Layer 3 of a small transformer language model trained on English Wikipedia (9 layers, counted from 0, width 64).
A neuron adds its activation times its output weights to the MLP's output. To switch it off is to set its activation to zero at one token and run the rest of the model.
A neuron's activation on a vector x is GELU(weights . x), where the dot is the dot product.

Input weights of the MLP neurons that the questions are about. A number n stands for n times 0.019.
n21: -14 0 -38 -18 -1 16 -32 -19 32 1 6 16 -16 -13 -6 10 -1 -25 16 7 15 5 2 -12 -6 32 -3 15 6 -21 2 -17 7 -3 -6 30 -32 -7 34 -2 2 -1 -10 0 -11 33 -1 -21 -23 3 31 -7 -5 -13 3 16 5 25 0 20 -15 -32 12 11
n31: 0 -16 -1 4 38 7 -11 11 6 -19 32 -10 -22 20 1 -14 -12 9 18 3 12 5 5 -8 -6 -14 5 0 -2 -12 -15 -11 -13 33 -9 -9 5 9 26 10 -10 10 -6 -6 -2 -43 -7 4 -14 2 -17 -4 -7 -4 7 5 33 -6 16 12 13 10 3 -15
n52: -2 8 -2 -19 2 0 8 -5 9 21 -13 -4 11 10 -6 10 0 6 -9 -25 -4 -1 -16 -7 -3 -18 -41 11 -33 3 29 -8 -37 6 6 28 1 -1 10 -14 -20 -11 6 12 -1 -4 13 -19 18 -15 44 -37 -6 19 2 38 9 -25 1 10 16 11 19 -11
n84: -33 -32 -3 2 -27 -16 0 -10 12 -7 16 14 8 20 -18 -9 22 33 29 -26 -4 17 17 -6 1 -18 -8 14 -3 -15 1 -9 20 17 -3 -10 -13 13 -30 -17 16 -18 31 4 -14 21 2 -21 -2 21 25 2 -20 15 -31 1 -5 -34 -10 16 8 15 19 4
n98: 3 0 -30 5 -5 19 30 15 12 -4 25 -7 15 -4 12 -11 -5 3 -3 -22 -18 -12 4 -16 -13 2 -38 -13 31 -2 -22 13 3 -17 4 -11 11 2 -34 -6 -10 -57 1 1 -20 39 27 -2 -2 -20 -7 39 1 14 2 6 41 22 9 -17 10 11 1 3
n99: -9 -3 -21 -7 -26 8 0 14 6 -3 -5 -14 6 15 -10 -1 -18 11 -30 -2 0 9 8 3 2 30 12 -11 -6 -8 32 -3 -11 -8 26 -11 10 -15 11 -4 -5 -1 -16 -13 7 -4 7 -16 14 -12 12 -1 25 20 -12 5 -21 2 14 2 35 -8 -23 -10
n120: -11 12 -48 -20 7 8 50 -27 10 31 25 28 1 -8 -54 24 -22 11 16 7 4 4 -9 -14 21 0 -30 -6 -7 -5 0 -27 23 -30 -19 0 15 3 45 -10 44 -27 -67 42 15 -6 19 -18 -29 -31 33 -39 -8 7 -13 12 -41 93 -1 10 15 -56 -31 24
n133: -17 -5 -6 -6 13 -2 7 17 22 -12 1 -22 10 -7 -6 -11 15 4 6 -17 -9 -13 14 12 8 2 5 42 -36 11 5 -4 -8 28 -4 -20 -23 -12 9 -11 -17 -13 26 26 -23 2 -17 -4 2 14 34 -19 -9 -9 -17 17 -4 32 20 22 -16 4 -1 5
n135: -16 -2 -17 3 -18 -10 40 14 23 -13 -8 9 -9 -2 12 -20 25 -6 -12 21 -34 38 -18 5 -22 8 -11 7 5 31 45 3 25 25 -21 2 11 -17 -9 -8 -6 3 4 19 2 -3 -13 1 -22 17 10 1 -25 40 19 -16 -10 -20 -32 6 -16 -32 15 -9
n137: -6 16 32 -9 -44 -31 38 15 -3 0 -7 -10 3 27 -31 -5 -29 -34 28 -15 -10 -6 2 8 8 -2 -13 19 -1 21 6 17 24 17 -6 23 14 12 -8 12 0 -5 -28 -42 -13 -19 -27 0 11 3 -2 27 -11 5 11 19 16 -24 25 -30 -7 -2 31 -16
n181: 5 5 -7 0 5 -15 21 10 8 -4 -9 -6 15 -2 -1 -7 22 2 26 7 24 -5 2 -5 -19 13 1 -10 -6 -3 -7 -4 -4 -17 5 -7 -12 16 -8 3 32 -6 26 -6 -9 -1 -30 -1 -1 -15 -12 -11 20 -10 1 1 0 10 -1 0 -18 4 -18 -2
n205: 5 17 2 13 5 -9 -7 -2 -8 -7 -25 -16 15 -22 3 -9 0 -13 1 0 3 -1 -2 36 3 -3 1 -17 5 2 0 -5 -6 7 -6 -3 -10 8 39 9 -15 -5 18 -25 -26 13 7 12 -3 3 3 21 10 27 14 -7 -14 -2 -9 4 4 -20 2 -10
n207: 0 -19 43 -4 3 1 10 29 0 1 2 -18 -31 -8 13 -21 -8 -25 20 -52 -17 -2 6 12 -3 -7 -2 -1 1 24 -18 16 4 17 -48 3 42 1 3 -1 -17 -5 -11 12 14 -7 25 -17 -15 7 -11 -2 21 3 23 3 6 3 9 -3 -7 -23 33 -13
n210: -48 -12 20 11 -1 12 -46 9 10 -27 11 -14 -12 -6 -17 -15 20 -1 23 -14 18 -5 -1 -11 4 20 21 -18 -12 6 -16 8 -15 14 -4 -10 56 16 4 22 22 3 -16 11 -1 -4 -1 -4 -6 -7 17 -2 -2 30 15 6 -11 -17 1 -15 -3 -28 10 2
n228: -4 16 13 7 -31 11 9 -4 -6 -1 -3 24 -10 -30 -1 23 1 -11 8 -11 14 -17 19 6 -6 10 -28 -10 12 18 7 -14 -1 -7 9 9 11 16 3 -6 6 2 25 -15 -4 3 -6 17 -20 -1 18 -22 6 6 -21 -21 0 5 9 -5 -12 -14 15 -22
n252: 9 -11 4 -6 -30 -35 9 -4 1 8 11 3 -26 -11 -10 -12 33 8 -26 12 -6 -9 -13 3 -13 7 -10 8 37 1 -5 -24 -4 -1 4 -11 18 13 -24 19 -8 -7 7 3 -7 -6 4 -13 6 -5 31 -7 7 28 14 22 -13 -3 7 5 -11 -3 46 -1

Output weights of the MLP neurons that the questions are about. A number n stands for n times 0.0037.
n21: -25 2 -19 -20 14 34 -1 -12 13 7 17 11 -13 -22 -17 -5 3 25 -4 -1 14 8 10 13 -5 14 2 -11 26 -13 -28 -34 -1 13 -9 10 -24 0 66 0 -8 14 -31 22 -16 11 2 -19 5 -9 0 -15 7 25 5 -3 -13 54 2 1 -11 -71 -6 15
n31: -4 12 27 -2 2 19 -27 4 2 4 7 18 18 -30 -5 -7 3 17 0 6 -4 15 10 -3 -1 -20 -10 -11 -33 -22 1 -1 16 15 25 -3 -12 -36 22 -15 -5 -9 -35 1 7 -8 -13 -5 4 18 7 -7 -25 28 21 -13 2 -10 23 2 -17 9 12 -10
n52: 0 18 -17 -18 16 -13 -12 -14 26 -11 18 1 14 8 18 28 12 -7 -37 -14 2 -1 29 26 22 3 30 -2 -4 -14 10 -23 3 -6 10 -10 1 -5 -11 31 -36 -3 -14 -1 40 -29 2 8 -18 33 42 -55 9 -26 6 10 -11 -22 -6 -6 -20 26 -38 -8
n84: -9 15 47 8 -6 -14 60 -8 -17 -15 -1 19 16 28 11 -20 7 42 -8 -12 -41 -10 -7 -6 -18 -8 -12 26 0 -1 18 -7 4 15 -30 -23 7 4 -5 -12 1 -4 -30 7 -12 24 3 33 8 -5 3 -8 -70 -11 -23 -10 2 10 -7 23 12 20 3 -9
n98: 52 3 3 11 0 -3 -48 1 14 15 -27 -16 18 8 13 -8 -15 3 37 40 20 13 12 0 -3 42 17 10 19 -9 -9 23 -4 -28 -17 -8 -4 -25 28 30 -26 8 17 -42 -17 -27 -7 -18 39 -19 -35 42 -21 -9 12 -26 0 -16 -15 -4 24 -13 -28 -12
n99: 3 -2 3 -3 28 21 -8 4 -4 -1 28 9 -4 -27 -16 0 -18 -2 32 4 -27 -10 0 2 22 -10 3 1 -18 24 -17 7 13 32 13 20 -18 26 -28 5 0 17 -21 10 -6 2 -6 1 0 -1 -30 8 -15 -8 -14 -21 12 -7 22 6 -41 28 -11 -7
n120: 7 -22 -31 -8 42 2 20 -94 -36 3 19 -3 25 -37 -42 5 0 -8 34 34 -8 25 15 -48 -31 -2 -19 47 -4 -2 -8 31 43 22 42 -65 -55 -51 33 -11 2 25 31 37 26 52 29 36 -60 -29 -5 -11 -33 -38 -3 15 7 3 37 -29 25 -21 6 8
n133: 13 -12 3 34 11 3 -2 -14 -11 56 -18 16 -8 -8 31 24 19 11 5 2 2 15 -14 17 -20 -19 0 -43 -11 -40 8 -4 -13 -8 12 25 6 -1 -29 17 -12 37 0 9 17 -15 -13 11 8 -2 -41 -16 38 15 2 1 -13 -33 7 5 -15 -29 -20 7
n135: -14 -14 21 -27 -4 13 24 35 27 21 -15 30 -50 -23 24 -13 29 18 0 -7 4 20 -16 -20 32 -6 17 -14 10 12 24 -19 -16 -8 -19 5 8 16 18 45 -4 -2 -31 -30 -8 -13 -45 -32 15 -13 -2 -7 -34 17 12 -21 0 0 -7 16 13 13 8 -5
n137: -4 14 12 -33 -31 -35 67 -1 -1 18 32 18 32 -3 26 -21 -53 16 -7 -24 3 -8 8 -6 24 13 19 24 5 -6 -23 -13 7 9 8 -13 4 5 -10 -30 -17 2 -51 -13 -22 -7 -13 3 11 14 20 23 1 3 -16 14 21 17 30 -36 -3 -36 11 10
n181: -6 10 3 3 15 -18 -19 0 -18 5 -20 13 5 7 4 14 6 -35 -30 16 11 -18 36 4 1 19 33 -7 12 -14 4 7 -1 -9 15 13 -14 31 -6 -6 25 2 41 9 -28 -24 -10 5 -7 10 7 -24 -20 8 -13 13 -8 -7 -3 -7 -30 -22 -12 11
n205: 10 -21 -12 10 26 -4 18 -18 1 -14 -29 7 -24 16 -16 0 -10 -12 -9 -6 -15 17 21 -15 2 12 1 30 5 -3 8 -2 21 13 -23 5 17 2 40 -3 9 -24 9 -1 -1 14 7 9 9 2 20 -4 14 -27 -5 -8 14 -8 -14 -2 22 -12 -36 -9
n207: 24 -18 12 11 21 -5 22 54 -21 11 18 2 -15 16 -6 -34 -8 27 -16 -39 11 -22 -8 -9 0 6 6 -16 41 39 -10 1 -4 0 12 24 10 42 35 -2 14 -5 -34 1 -20 22 -2 -16 -18 -2 2 8 -23 0 15 -7 -15 -24 -8 -24 -43 -4 -5 -14
n210: 2 0 2 8 -5 -5 -20 -9 -10 -1 -3 -17 -2 31 1 16 14 -2 15 -38 24 -16 12 32 15 0 2 -3 -7 -14 -10 -17 -8 -25 0 14 28 54 -9 8 7 11 -38 -40 20 5 -5 -21 22 -2 10 -34 -6 45 35 -1 -25 6 -9 -13 16 -42 0 4
n228: -11 -3 -1 22 5 12 6 31 -14 -12 2 -23 6 22 0 -3 -6 -26 -20 -10 0 -25 -13 -5 -3 29 -3 10 16 3 -7 31 2 6 -22 -14 2 -9 -21 -13 9 -11 27 -22 13 26 14 -7 8 1 -13 20 17 -5 -19 -1 -3 18 11 3 0 -5 13 -11
n252: 11 -6 2 -10 -23 -15 15 17 -14 4 30 3 -22 6 19 8 3 11 4 -10 -26 -10 -21 -19 4 -15 28 -14 7 1 -8 -7 -10 12 -2 -11 28 22 -28 -9 -38 -3 -19 -5 14 3 -24 0 -6 -2 19 -26 -6 47 -12 17 -19 27 38 9 -2 -1 42 5

Each question names a token from some text and the token that comes next. It shows the vector x that enters the MLP there. A number n stands for n times 0.038.

Then comes g, the gradient of the next token's log-probability with respect to the MLP's output, scaled to length 1. A neuron's effect is roughly proportional to its activation times (output weights . g). A number n stands for n times 0.0047.

" IN", then "D"
x: 2 29 38 -15 17 4 -4 24 -12 10 -1 37 13 -1 30 14 34 17 -26 25 -23 39 51 -40 21 21 22 -33 -27 -11 -42 0 -1 -39 4 27 -27 17 -2 -33 -33 5 -31 -7 -91 -31 15 12 6 16 -33 -41 -6 -1 28 1 -9 -32 50 3 -5 -17 12 29
g: 14 0 2 5 -62 11 43 -46 25 9 23 11 -11 25 -42 13 7 -6 -17 1 28 21 -38 -47 29 -14 10 -12 3 -65 -43 43 4 49 10 7 30 -18 6 35 -38 -31 -27 -15 -12 -23 -11 29 13 24 18 -1 -21 -3 -21 44 24 31 13 3 -44 -22 6 24
Switching off which neuron hurts the next token most? n31

"%", then " to"
x: -1 28 39 -7 14 3 -3 26 -9 -3 10 33 2 4 34 21 31 15 -17 31 -37 39 64 -23 17 20 16 -26 -23 -10 -44 -3 1 -37 15 25 -28 12 14 -35 -31 -9 -20 1 -84 -28 16 14 -9 12 -30 -43 -16 -3 28 -12 -28 -31 44 -8 -13 -14 10 47
g: -8 0 7 -52 18 -2 -10 13 -21 -9 -41 -32 19 11 47 15 -43 -20 26 4 -23 38 -1 55 21 -51 -23 0 -37 21 28 6 -20 -21 -21 39 14 -2 -11 -2 67 -49 -5 31 -7 20 -22 12 25 37 -52 1 -20 -17 14 -2 -8 -11 34 28 31 -11 -24 -7
Switching off which neuron hurts the next token most? n252

"25", then "0"
x: -4 24 45 -6 13 0 11 22 -15 -2 13 17 8 2 34 23 19 3 -27 38 -26 41 59 -24 17 26 23 -24 -27 -13 -51 3 -1 -44 -3 31 -30 8 1 -42 -23 2 -10 -3 -89 -27 20 17 -7 21 -24 -50 -9 7 28 0 -18 -36 46 -4 -5 -16 4 33
g: 46 1 -13 27 10 -24 34 -28 40 -16 -31 5 -25 13 2 32 -20 3 -17 31 -19 13 -26 24 25 46 16 -31 -2 -21 -10 0 12 -67 20 -16 -10 8 31 5 -42 -9 -14 55 -17 -12 -53 4 -28 -11 -39 23 59 -1 -26 -14 31 18 -17 29 6 4 27 -42
Switching off which neuron hurts the next token most? n210

"ic", then " |"
x: 1 28 27 -14 6 0 1 20 -21 10 -1 16 3 6 33 31 17 9 -24 37 -32 39 66 -19 16 47 18 -20 -15 -12 -59 3 19 -43 5 14 -14 11 -4 -51 -26 -3 -3 -9 -84 -23 29 20 1 13 -19 -49 -20 6 28 -13 -14 -33 41 -9 -16 -5 -4 37
g: 12 -15 34 33 72 -6 7 69 47 4 -8 30 -18 0 18 -16 -11 -17 -2 -52 -10 -37 -46 18 -23 -12 14 -13 -30 -2 32 16 -22 -8 -9 33 -2 -10 -33 18 -23 11 42 0 27 -60 17 3 -35 31 16 7 -6 -7 -38 -3 -19 -19 -17 -1 8 49 -12 -24
Which two neurons, each switched off alone, lower its probability most, in order? n21, n228

"000", then ","
x: -8 23 42 -9 12 1 3 29 -19 -12 14 14 10 -2 38 23 20 7 -21 39 -25 46 70 -23 7 27 12 -21 -25 -3 -48 -5 -9 -32 0 25 -29 12 5 -49 -20 -4 -11 -9 -82 -21 22 20 3 16 -17 -46 -25 8 31 -7 -17 -38 46 -11 -9 -9 -1 44
g: -74 38 38 -9 -7 18 -29 -9 11 19 -47 27 20 19 37 -34 -9 -40 -14 53 4 15 4 -26 -34 -6 -20 3 -6 4 -13 -6 -20 18 13 37 -57 31 0 19 30 74 21 -15 -14 12 -11 -13 -14 19 -25 16 4 -3 -7 -46 -14 -1 -26 -1 37 -25 18 13
Which two neurons, each switched off alone, lower its probability most, in order? n52, n252

" w", then "el"
x: -15 12 42 -12 -6 11 -2 24 -7 -3 -10 34 7 -6 47 16 10 25 -37 29 -33 47 50 -37 15 20 17 -34 -22 -17 -55 5 16 -30 14 26 -7 8 -9 -45 -17 -8 -11 0 -84 -33 33 10 6 0 -24 -45 -20 -2 31 -17 -5 -8 44 6 -3 2 16 43
g: 4 17 36 2 27 2 -13 -6 -52 0 -23 -34 -55 -18 26 -42 23 -8 32 40 23 0 11 12 -5 41 3 29 -24 -49 -10 -39 28 -67 17 -19 -5 -30 59 -5 11 -20 8 11 14 21 3 -33 11 -13 7 25 -30 5 32 5 -6 25 12 30 14 -53 -25 16
Switching off which neuron hurts the next token most? n98

" t", then "ight"
x: 0 39 36 -19 -1 17 1 23 -14 -2 -1 30 -4 -7 38 18 1 19 -26 29 -33 49 70 -35 10 16 13 -31 -28 -18 -44 1 14 -27 -1 20 -22 26 -12 -35 -23 4 -11 -2 -85 -19 20 9 1 9 -27 -49 -13 1 21 -25 -16 -22 44 15 -9 7 13 48
g: -38 7 -29 -23 14 -19 -30 6 -1 12 -16 -9 -19 -26 34 45 -4 -32 8 -5 10 30 -41 29 -5 0 -26 -6 -53 0 54 3 1 7 -39 29 22 -10 17 -13 10 -24 -27 -38 8 -8 -7 19 67 33 -46 4 -6 20 59 -7 22 -14 29 50 6 -9 -45 19
Switching off which neuron hurts the next token most? n207

" US", then " president"
x: -2 21 32 -7 20 -6 1 26 -8 5 6 15 13 0 38 28 20 25 -22 29 -32 53 54 -29 12 23 10 -22 -21 -11 -44 6 0 -29 7 31 -22 14 -3 -40 -29 8 -40 -13 -83 -28 21 23 0 15 -20 -57 -15 -8 23 -15 -6 -37 42 -9 -10 -13 10 47
g: -23 1 13 -3 -2 17 -2 -1 -30 38 -32 -2 14 7 -14 10 13 -25 -3 -45 -1 -5 17 -21 56 1 13 44 52 22 -28 -1 13 -33 23 -33 -10 -9 57 -23 52 -36 2 53 -27 12 39 -10 -23 15 -32 11 2 -55 11 -41 -19 21 2 -38 19 -14 27 -35
Switching off which neuron hurts the next token most? n133

" first", then ";"
x: -23 10 35 -8 15 11 0 27 -15 -9 -1 26 7 -4 37 13 23 23 -29 28 -28 52 61 -20 20 15 5 -26 -10 -12 -41 8 4 -32 12 24 -22 7 0 -45 -13 1 -21 -2 -90 -28 28 8 -6 12 -30 -60 -14 -1 31 -18 -17 -30 44 -3 1 4 20 44
g: -46 43 9 -20 -32 5 -2 -36 -13 29 -3 2 19 14 -25 -10 -1 -5 21 10 -14 38 12 17 48 -19 3 19 12 43 -21 41 -30 37 37 -22 -22 0 35 0 4 34 13 43 -10 12 -18 -2 -4 30 -40 33 -23 -4 25 -32 -12 7 -37 -38 -2 -65 -41 -48
Switching off which neuron hurts the next token most? n252

"A", then " Th"
x: -7 23 35 -2 16 0 0 19 -18 -3 2 25 17 -1 37 26 32 4 -24 31 -24 37 70 -26 22 35 11 -22 -23 -12 -41 -2 -5 -38 6 18 -32 9 -1 -48 -33 2 -17 -10 -87 -31 20 25 -4 18 -20 -47 -12 16 26 -7 -17 -34 45 1 -9 -12 1 31
g: -10 16 -61 12 -45 -27 45 -45 -51 0 -7 0 32 56 6 18 -21 22 -1 -11 -6 33 -10 9 32 15 -4 25 25 -18 -19 -22 25 -1 8 7 6 -31 66 -18 -18 -53 -7 -11 -12 15 -8 -14 37 -26 27 -13 43 12 2 -49 22 13 -37 -15 -8 12 15 26
Which two neurons, each switched off alone, lower its probability most, in order? n205, n99

" Lin", then " W"
x: -2 28 20 -15 17 -4 -7 31 -28 0 1 32 17 -3 37 10 19 15 -29 28 -27 48 59 -38 30 25 11 -38 -22 -14 -49 -5 8 -35 5 25 -22 31 5 -35 -24 11 -15 -19 -82 -27 14 21 9 8 -30 -49 -11 12 22 -9 -4 -28 52 0 -12 -5 5 32
g: -31 1 16 -8 -54 4 47 -24 -19 25 32 -29 -12 14 -50 -13 -22 -8 -29 -32 -28 -2 13 -4 9 40 -10 27 12 0 5 38 -13 15 29 -13 24 -4 56 -35 15 30 -12 -12 -17 20 4 -13 -6 -11 -2 -46 -14 8 58 67 15 -7 -44 -27 37 -34 11 14
Which two neurons, each switched off alone, lower its probability most, in order? n99, n205

"ective", then " August"
x: -13 20 31 -11 16 3 5 24 -20 -7 7 25 13 9 39 21 24 19 -25 34 -35 44 51 -23 9 25 7 -15 -25 -15 -57 11 13 -35 5 22 -18 21 15 -42 -28 0 -8 0 -89 -25 24 15 3 20 -24 -57 -10 7 26 -15 -20 -39 31 -23 -1 -13 11 38
g: -23 -21 -3 10 -16 9 -15 -3 36 45 27 -21 -3 14 22 28 19 -15 -35 -38 13 -22 -4 20 45 -14 -36 -4 28 -7 -8 -5 -31 37 2 -27 15 -43 48 -18 -24 39 -47 47 -2 41 -50 28 -6 -49 -15 3 28 22 4 -10 28 -2 -59 6 29 10 -8 -20
Switching off which neuron hurts the next token most? n181

"n", then "ie"
x: -3 23 30 -11 13 10 -11 30 -26 5 -10 35 9 -3 34 25 12 6 -41 27 -28 43 52 -22 22 28 27 -28 -17 -10 -52 0 16 -45 -6 29 -11 11 0 -40 -17 -8 -2 -10 -94 -25 21 -1 2 9 -37 -45 -12 13 32 -5 -13 -20 46 5 -8 1 0 42
g: 35 32 4 -5 46 -1 31 6 9 -59 -15 34 22 -38 -20 -33 -32 6 27 9 50 -5 24 -10 -13 4 -3 -47 -21 -34 -4 -1 6 4 -37 15 -24 11 -67 33 -7 -3 0 -42 19 -17 -16 -38 -20 -6 -15 4 -9 16 -17 27 -21 26 65 25 17 31 11 31
Switching off which neuron hurts the next token most? n207

",", then " 2010"
x: -8 28 40 -10 8 1 17 22 -10 -3 4 30 9 4 34 15 13 3 -15 16 -31 59 57 -17 22 25 13 -27 -23 -1 -43 0 12 -33 -10 25 -15 6 12 -49 -33 3 -35 -17 -87 -28 17 11 4 10 -18 -54 -12 -2 28 -6 -14 -29 49 -4 -12 -6 16 41
g: 8 5 -26 11 39 -38 52 -20 2 -56 7 8 11 -27 37 35 -20 -7 15 34 45 1 3 -9 -28 21 10 -8 4 35 10 2 2 0 -46 34 -49 18 -59 7 -35 -13 29 -64 23 -11 7 -17 -22 -30 -1 0 18 0 5 -9 -2 -36 47 12 36 -29 17 13
Switching off which neuron hurts the next token most? n137

"2", then ")"
x: -8 26 42 -6 19 11 1 18 -15 -1 2 17 2 -1 33 18 19 9 -26 37 -19 45 67 -25 22 21 15 -19 -24 -1 -40 1 -6 -40 -6 23 -31 11 1 -43 -21 -9 -16 -11 -95 -22 20 7 3 16 -19 -51 -9 15 32 -3 -21 -32 50 -6 -4 -9 -4 41
g: 15 -29 1 -36 1 6 -28 41 -12 43 -6 -2 -47 3 -1 -1 32 37 -42 -12 -4 -7 -23 -14 23 -40 -10 41 25 -34 -8 36 28 18 65 -19 -8 -20 -1 15 27 -20 21 12 -1 36 -33 54 42 -14 -10 12 -10 -52 22 -19 17 -24 -49 -21 15 -18 -20 9
Switching off which neuron hurts the next token most? n205

"el", then "com"
x: -13 24 28 -12 22 4 -5 14 -34 6 -5 28 8 4 39 28 13 8 -23 32 -20 54 66 -14 18 27 15 -30 -26 -9 -45 -9 10 -44 0 26 -12 17 7 -43 -24 -5 -3 -8 -86 -20 17 12 3 16 -23 -51 -4 5 28 -24 -28 -34 41 -3 -9 -4 5 39
g: -41 1 -12 4 5 0 15 -9 46 -36 19 13 45 12 13 17 15 -40 -18 1 -38 -28 -15 -10 -5 8 -22 14 6 21 18 12 6 -21 18 7 41 -14 45 51 -38 -55 -6 53 -38 7 20 10 -14 -62 -21 28 8 -18 -23 -31 -8 9 -23 -1 -27 26 64 -6
Which two neurons, each switched off alone, lower its probability most, in order? n228, n210

" both", then " Russian"
x: -12 27 38 -14 11 3 10 24 -20 -3 6 32 12 4 23 22 27 16 -26 16 -30 55 60 -19 12 21 4 -23 -20 -11 -41 5 14 -26 -2 24 -26 7 6 -47 -22 3 -13 -9 -85 -22 23 10 -2 10 -21 -59 -23 8 32 -18 -17 -42 40 -11 -7 -2 19 49
g: -8 15 -24 47 42 -24 51 -21 50 -74 19 -11 21 1 -1 -19 26 5 -4 17 51 -12 30 18 -2 12 -7 -2 38 4 -26 -4 -20 5 -45 0 -27 -30 -31 -9 11 17 -19 -11 -7 -21 34 -41 -22 18 21 1 11 10 -40 25 -7 -24 -5 -10 1 -59 55 7
Which neuron, switched off, raises the next token's probability most? n135

" radio", then " stations"
x: -11 18 32 -19 17 11 10 26 -18 -4 3 20 10 -2 39 25 15 16 -17 30 -38 52 67 -36 7 25 11 -28 -20 -8 -46 2 -5 -24 13 31 -21 13 -5 -37 -23 -1 -25 -17 -76 -38 24 29 3 26 -21 -57 -11 -2 25 -20 -12 -28 36 -8 -15 -3 13 42
g: -6 5 -6 8 -4 45 -15 -43 10 16 -1 31 -36 6 6 77 27 44 -68 6 4 33 3 -1 -19 6 44 10 -30 -34 9 -28 4 -27 -15 1 43 -21 -15 -33 -8 -9 -11 -7 -18 20 -30 -26 0 -37 31 4 49 8 -24 -10 26 -27 -4 17 -47 27 6 34
Switching off which neuron hurts the next token most? n31

" including", then " Gu"
x: -18 20 39 -15 12 5 8 20 -17 2 7 34 13 11 29 25 27 7 -21 15 -28 55 60 -26 16 24 3 -26 -22 -12 -42 -2 -3 -30 3 21 -22 8 11 -51 -34 5 -23 -7 -89 -27 24 16 10 14 -15 -59 -11 11 32 -14 -17 -33 31 -7 -6 4 16 37
g: 9 23 -18 -12 22 -17 -7 -41 -15 28 28 -44 -5 46 -8 43 22 54 -25 12 43 0 8 1 50 -5 16 40 38 -8 -30 -16 18 -5 4 -12 -1 -41 -36 -22 25 17 -5 20 1 -14 -24 0 24 -7 16 -5 -16 -27 14 32 4 -22 -32 11 -17 -95 -21 -16
Switching off which neuron hurts the next token most? n52

" |", then " 14"
x: -11 29 29 -14 14 9 0 24 -10 -3 4 25 8 0 33 20 22 2 -23 27 -27 49 64 -24 22 24 13 -32 -16 -15 -47 -2 4 -40 -1 23 -27 10 22 -43 -34 1 -24 -8 -91 -21 19 5 0 10 -19 -51 -13 6 37 1 -20 -19 45 -1 -7 -11 6 43
g: -72 -26 -13 25 2 -27 -46 17 73 -28 8 25 13 -29 21 -17 11 -27 2 29 27 36 -10 3 1 -28 4 -32 -16 -14 -7 15 -3 34 7 12 9 -52 21 -7 -4 5 -34 10 41 1 -19 58 -11 10 -9 -28 -18 28 -21 9 22 -28 28 -5 -44 43 -2 23
Switching off which neuron hurts the next token most? n31

" |", then " "
x: -11 27 30 -15 16 9 1 25 -9 -4 4 26 6 3 34 19 22 3 -22 25 -27 49 63 -24 21 24 13 -29 -17 -15 -49 -3 5 -39 -1 24 -26 8 21 -42 -34 0 -23 -9 -92 -22 19 5 -2 11 -20 -53 -11 6 37 0 -18 -19 45 1 -6 -10 7 43
g: 16 2 38 -35 -40 49 -19 2 1 -34 24 20 -69 15 9 25 -29 -7 22 32 9 32 -16 -4 15 -22 -5 26 -4 -78 -23 -11 -3 10 33 -2 -46 -57 10 26 11 7 -20 54 20 26 -6 -31 -33 -5 47 2 4 16 -12 12 8 24 -16 7 -16 -7 -7 2
Switching off which neuron hurts the next token most? n21

" especially", then " Can"
x: -9 28 33 -13 9 5 14 18 -25 -11 -2 36 7 8 32 10 36 5 -16 25 -33 57 60 -19 11 28 3 -33 -16 -17 -42 -3 4 -33 4 25 -23 3 5 -45 -25 9 -15 -5 -83 -23 23 14 -3 14 -12 -57 -25 9 30 -21 -16 -34 45 -9 -3 -1 22 39
g: -22 -37 -5 -16 14 -41 -12 35 -1 43 35 -19 12 11 -26 19 -21 29 19 -18 15 -4 1 26 36 31 -9 44 33 2 24 -32 39 16 15 -5 -39 31 66 -7 -4 -3 -15 -34 -16 10 -31 26 -20 -18 -36 -24 22 24 -13 -15 40 -39 -48 -10 -9 1 -54 -16
Switching off which neuron hurts the next token most? n135

" Vlad", then "im"
x: -5 17 32 -32 7 -2 3 28 -25 6 4 46 5 -5 35 13 21 26 -32 30 -2 54 61 -31 6 24 23 -28 -22 -10 -38 -15 3 -31 -5 16 -32 9 -3 -49 -28 -9 -17 -3 -76 -17 17 9 7 5 -28 -48 -9 8 20 -9 -5 -35 49 9 -9 -8 25 50
g: -18 27 -38 -33 -52 21 14 21 -18 -29 -17 -18 -3 3 45 23 -28 -3 -24 33 0 45 43 -1 -25 20 -22 -18 19 -3 4 12 17 33 3 -4 -17 19 -45 -8 -6 -33 0 11 19 12 -13 14 1 -39 -39 20 -29 -28 -54 -24 18 35 30 35 -20 70 13 30
Switching off which neuron hurts the next token most? n84

"U", then "R"
x: -7 28 45 -5 18 5 -1 22 -16 11 -2 19 15 -2 39 20 28 11 -28 35 -24 42 67 -33 17 30 18 -26 -19 -7 -45 -11 1 -41 -1 13 -37 8 1 -34 -23 -1 -21 -12 -89 -29 18 17 -5 16 -21 -47 -2 9 18 5 -10 -34 46 -3 -14 -11 -1 37
g: 27 -47 13 -59 -35 21 19 37 -13 62 9 -5 -45 -35 19 28 0 -5 13 4 2 -1 -21 -14 3 10 6 -39 -47 -16 -4 37 1 42 28 -26 16 6 -16 -21 -19 22 -46 25 3 -6 10 10 1 0 12 25 32 -51 6 46 0 37 -37 0 36 -2 -24 -36
Which neuron, switched off, raises the next token's probability most? n181

" P", then "HL"
x: -5 26 32 -15 6 11 -7 22 -10 9 -5 28 9 -4 37 18 20 17 -24 28 -13 40 72 -29 26 31 18 -25 -24 -23 -44 5 1 -42 7 27 -22 19 -9 -37 -32 2 -27 -13 -90 -29 19 9 2 9 -22 -42 -11 -7 18 -13 -15 -26 51 16 -13 -4 14 34
g: -7 13 42 39 43 -14 4 31 12 4 -14 -23 6 -53 -23 51 9 1 -12 -24 -14 -28 -30 -27 1 6 -1 22 -13 26 64 9 8 16 -3 -7 -3 0 -23 1 31 13 -27 37 -30 -18 -18 43 -46 -31 -65 -8 -3 -22 19 11 5 -28 9 29 61 -13 -5 -36
Which neuron, switched off, raises the next token's probability most? n21

"ad", then "al"
x: -3 29 34 -12 20 1 0 16 -28 4 -2 33 12 -7 37 18 22 6 -28 30 -24 59 58 -21 25 22 23 -21 -17 -10 -47 -2 10 -47 -4 27 -23 3 0 -36 -19 3 -7 -9 -88 -27 21 16 -3 2 -17 -55 -4 10 19 -13 -22 -31 53 -11 -9 -7 2 33
g: 42 15 25 -41 -53 20 -28 70 29 25 -25 23 19 -17 18 19 20 2 11 -5 -31 -7 25 -27 -18 -18 25 -5 48 26 14 -10 2 22 9 -11 -6 -40 -16 4 -44 -6 -27 30 21 -49 -4 7 -24 -29 33 43 -1 -57 -29 32 13 -9 -8 -17 -15 23 -29 -7
Which neuron, switched off, raises the next token's probability most? n228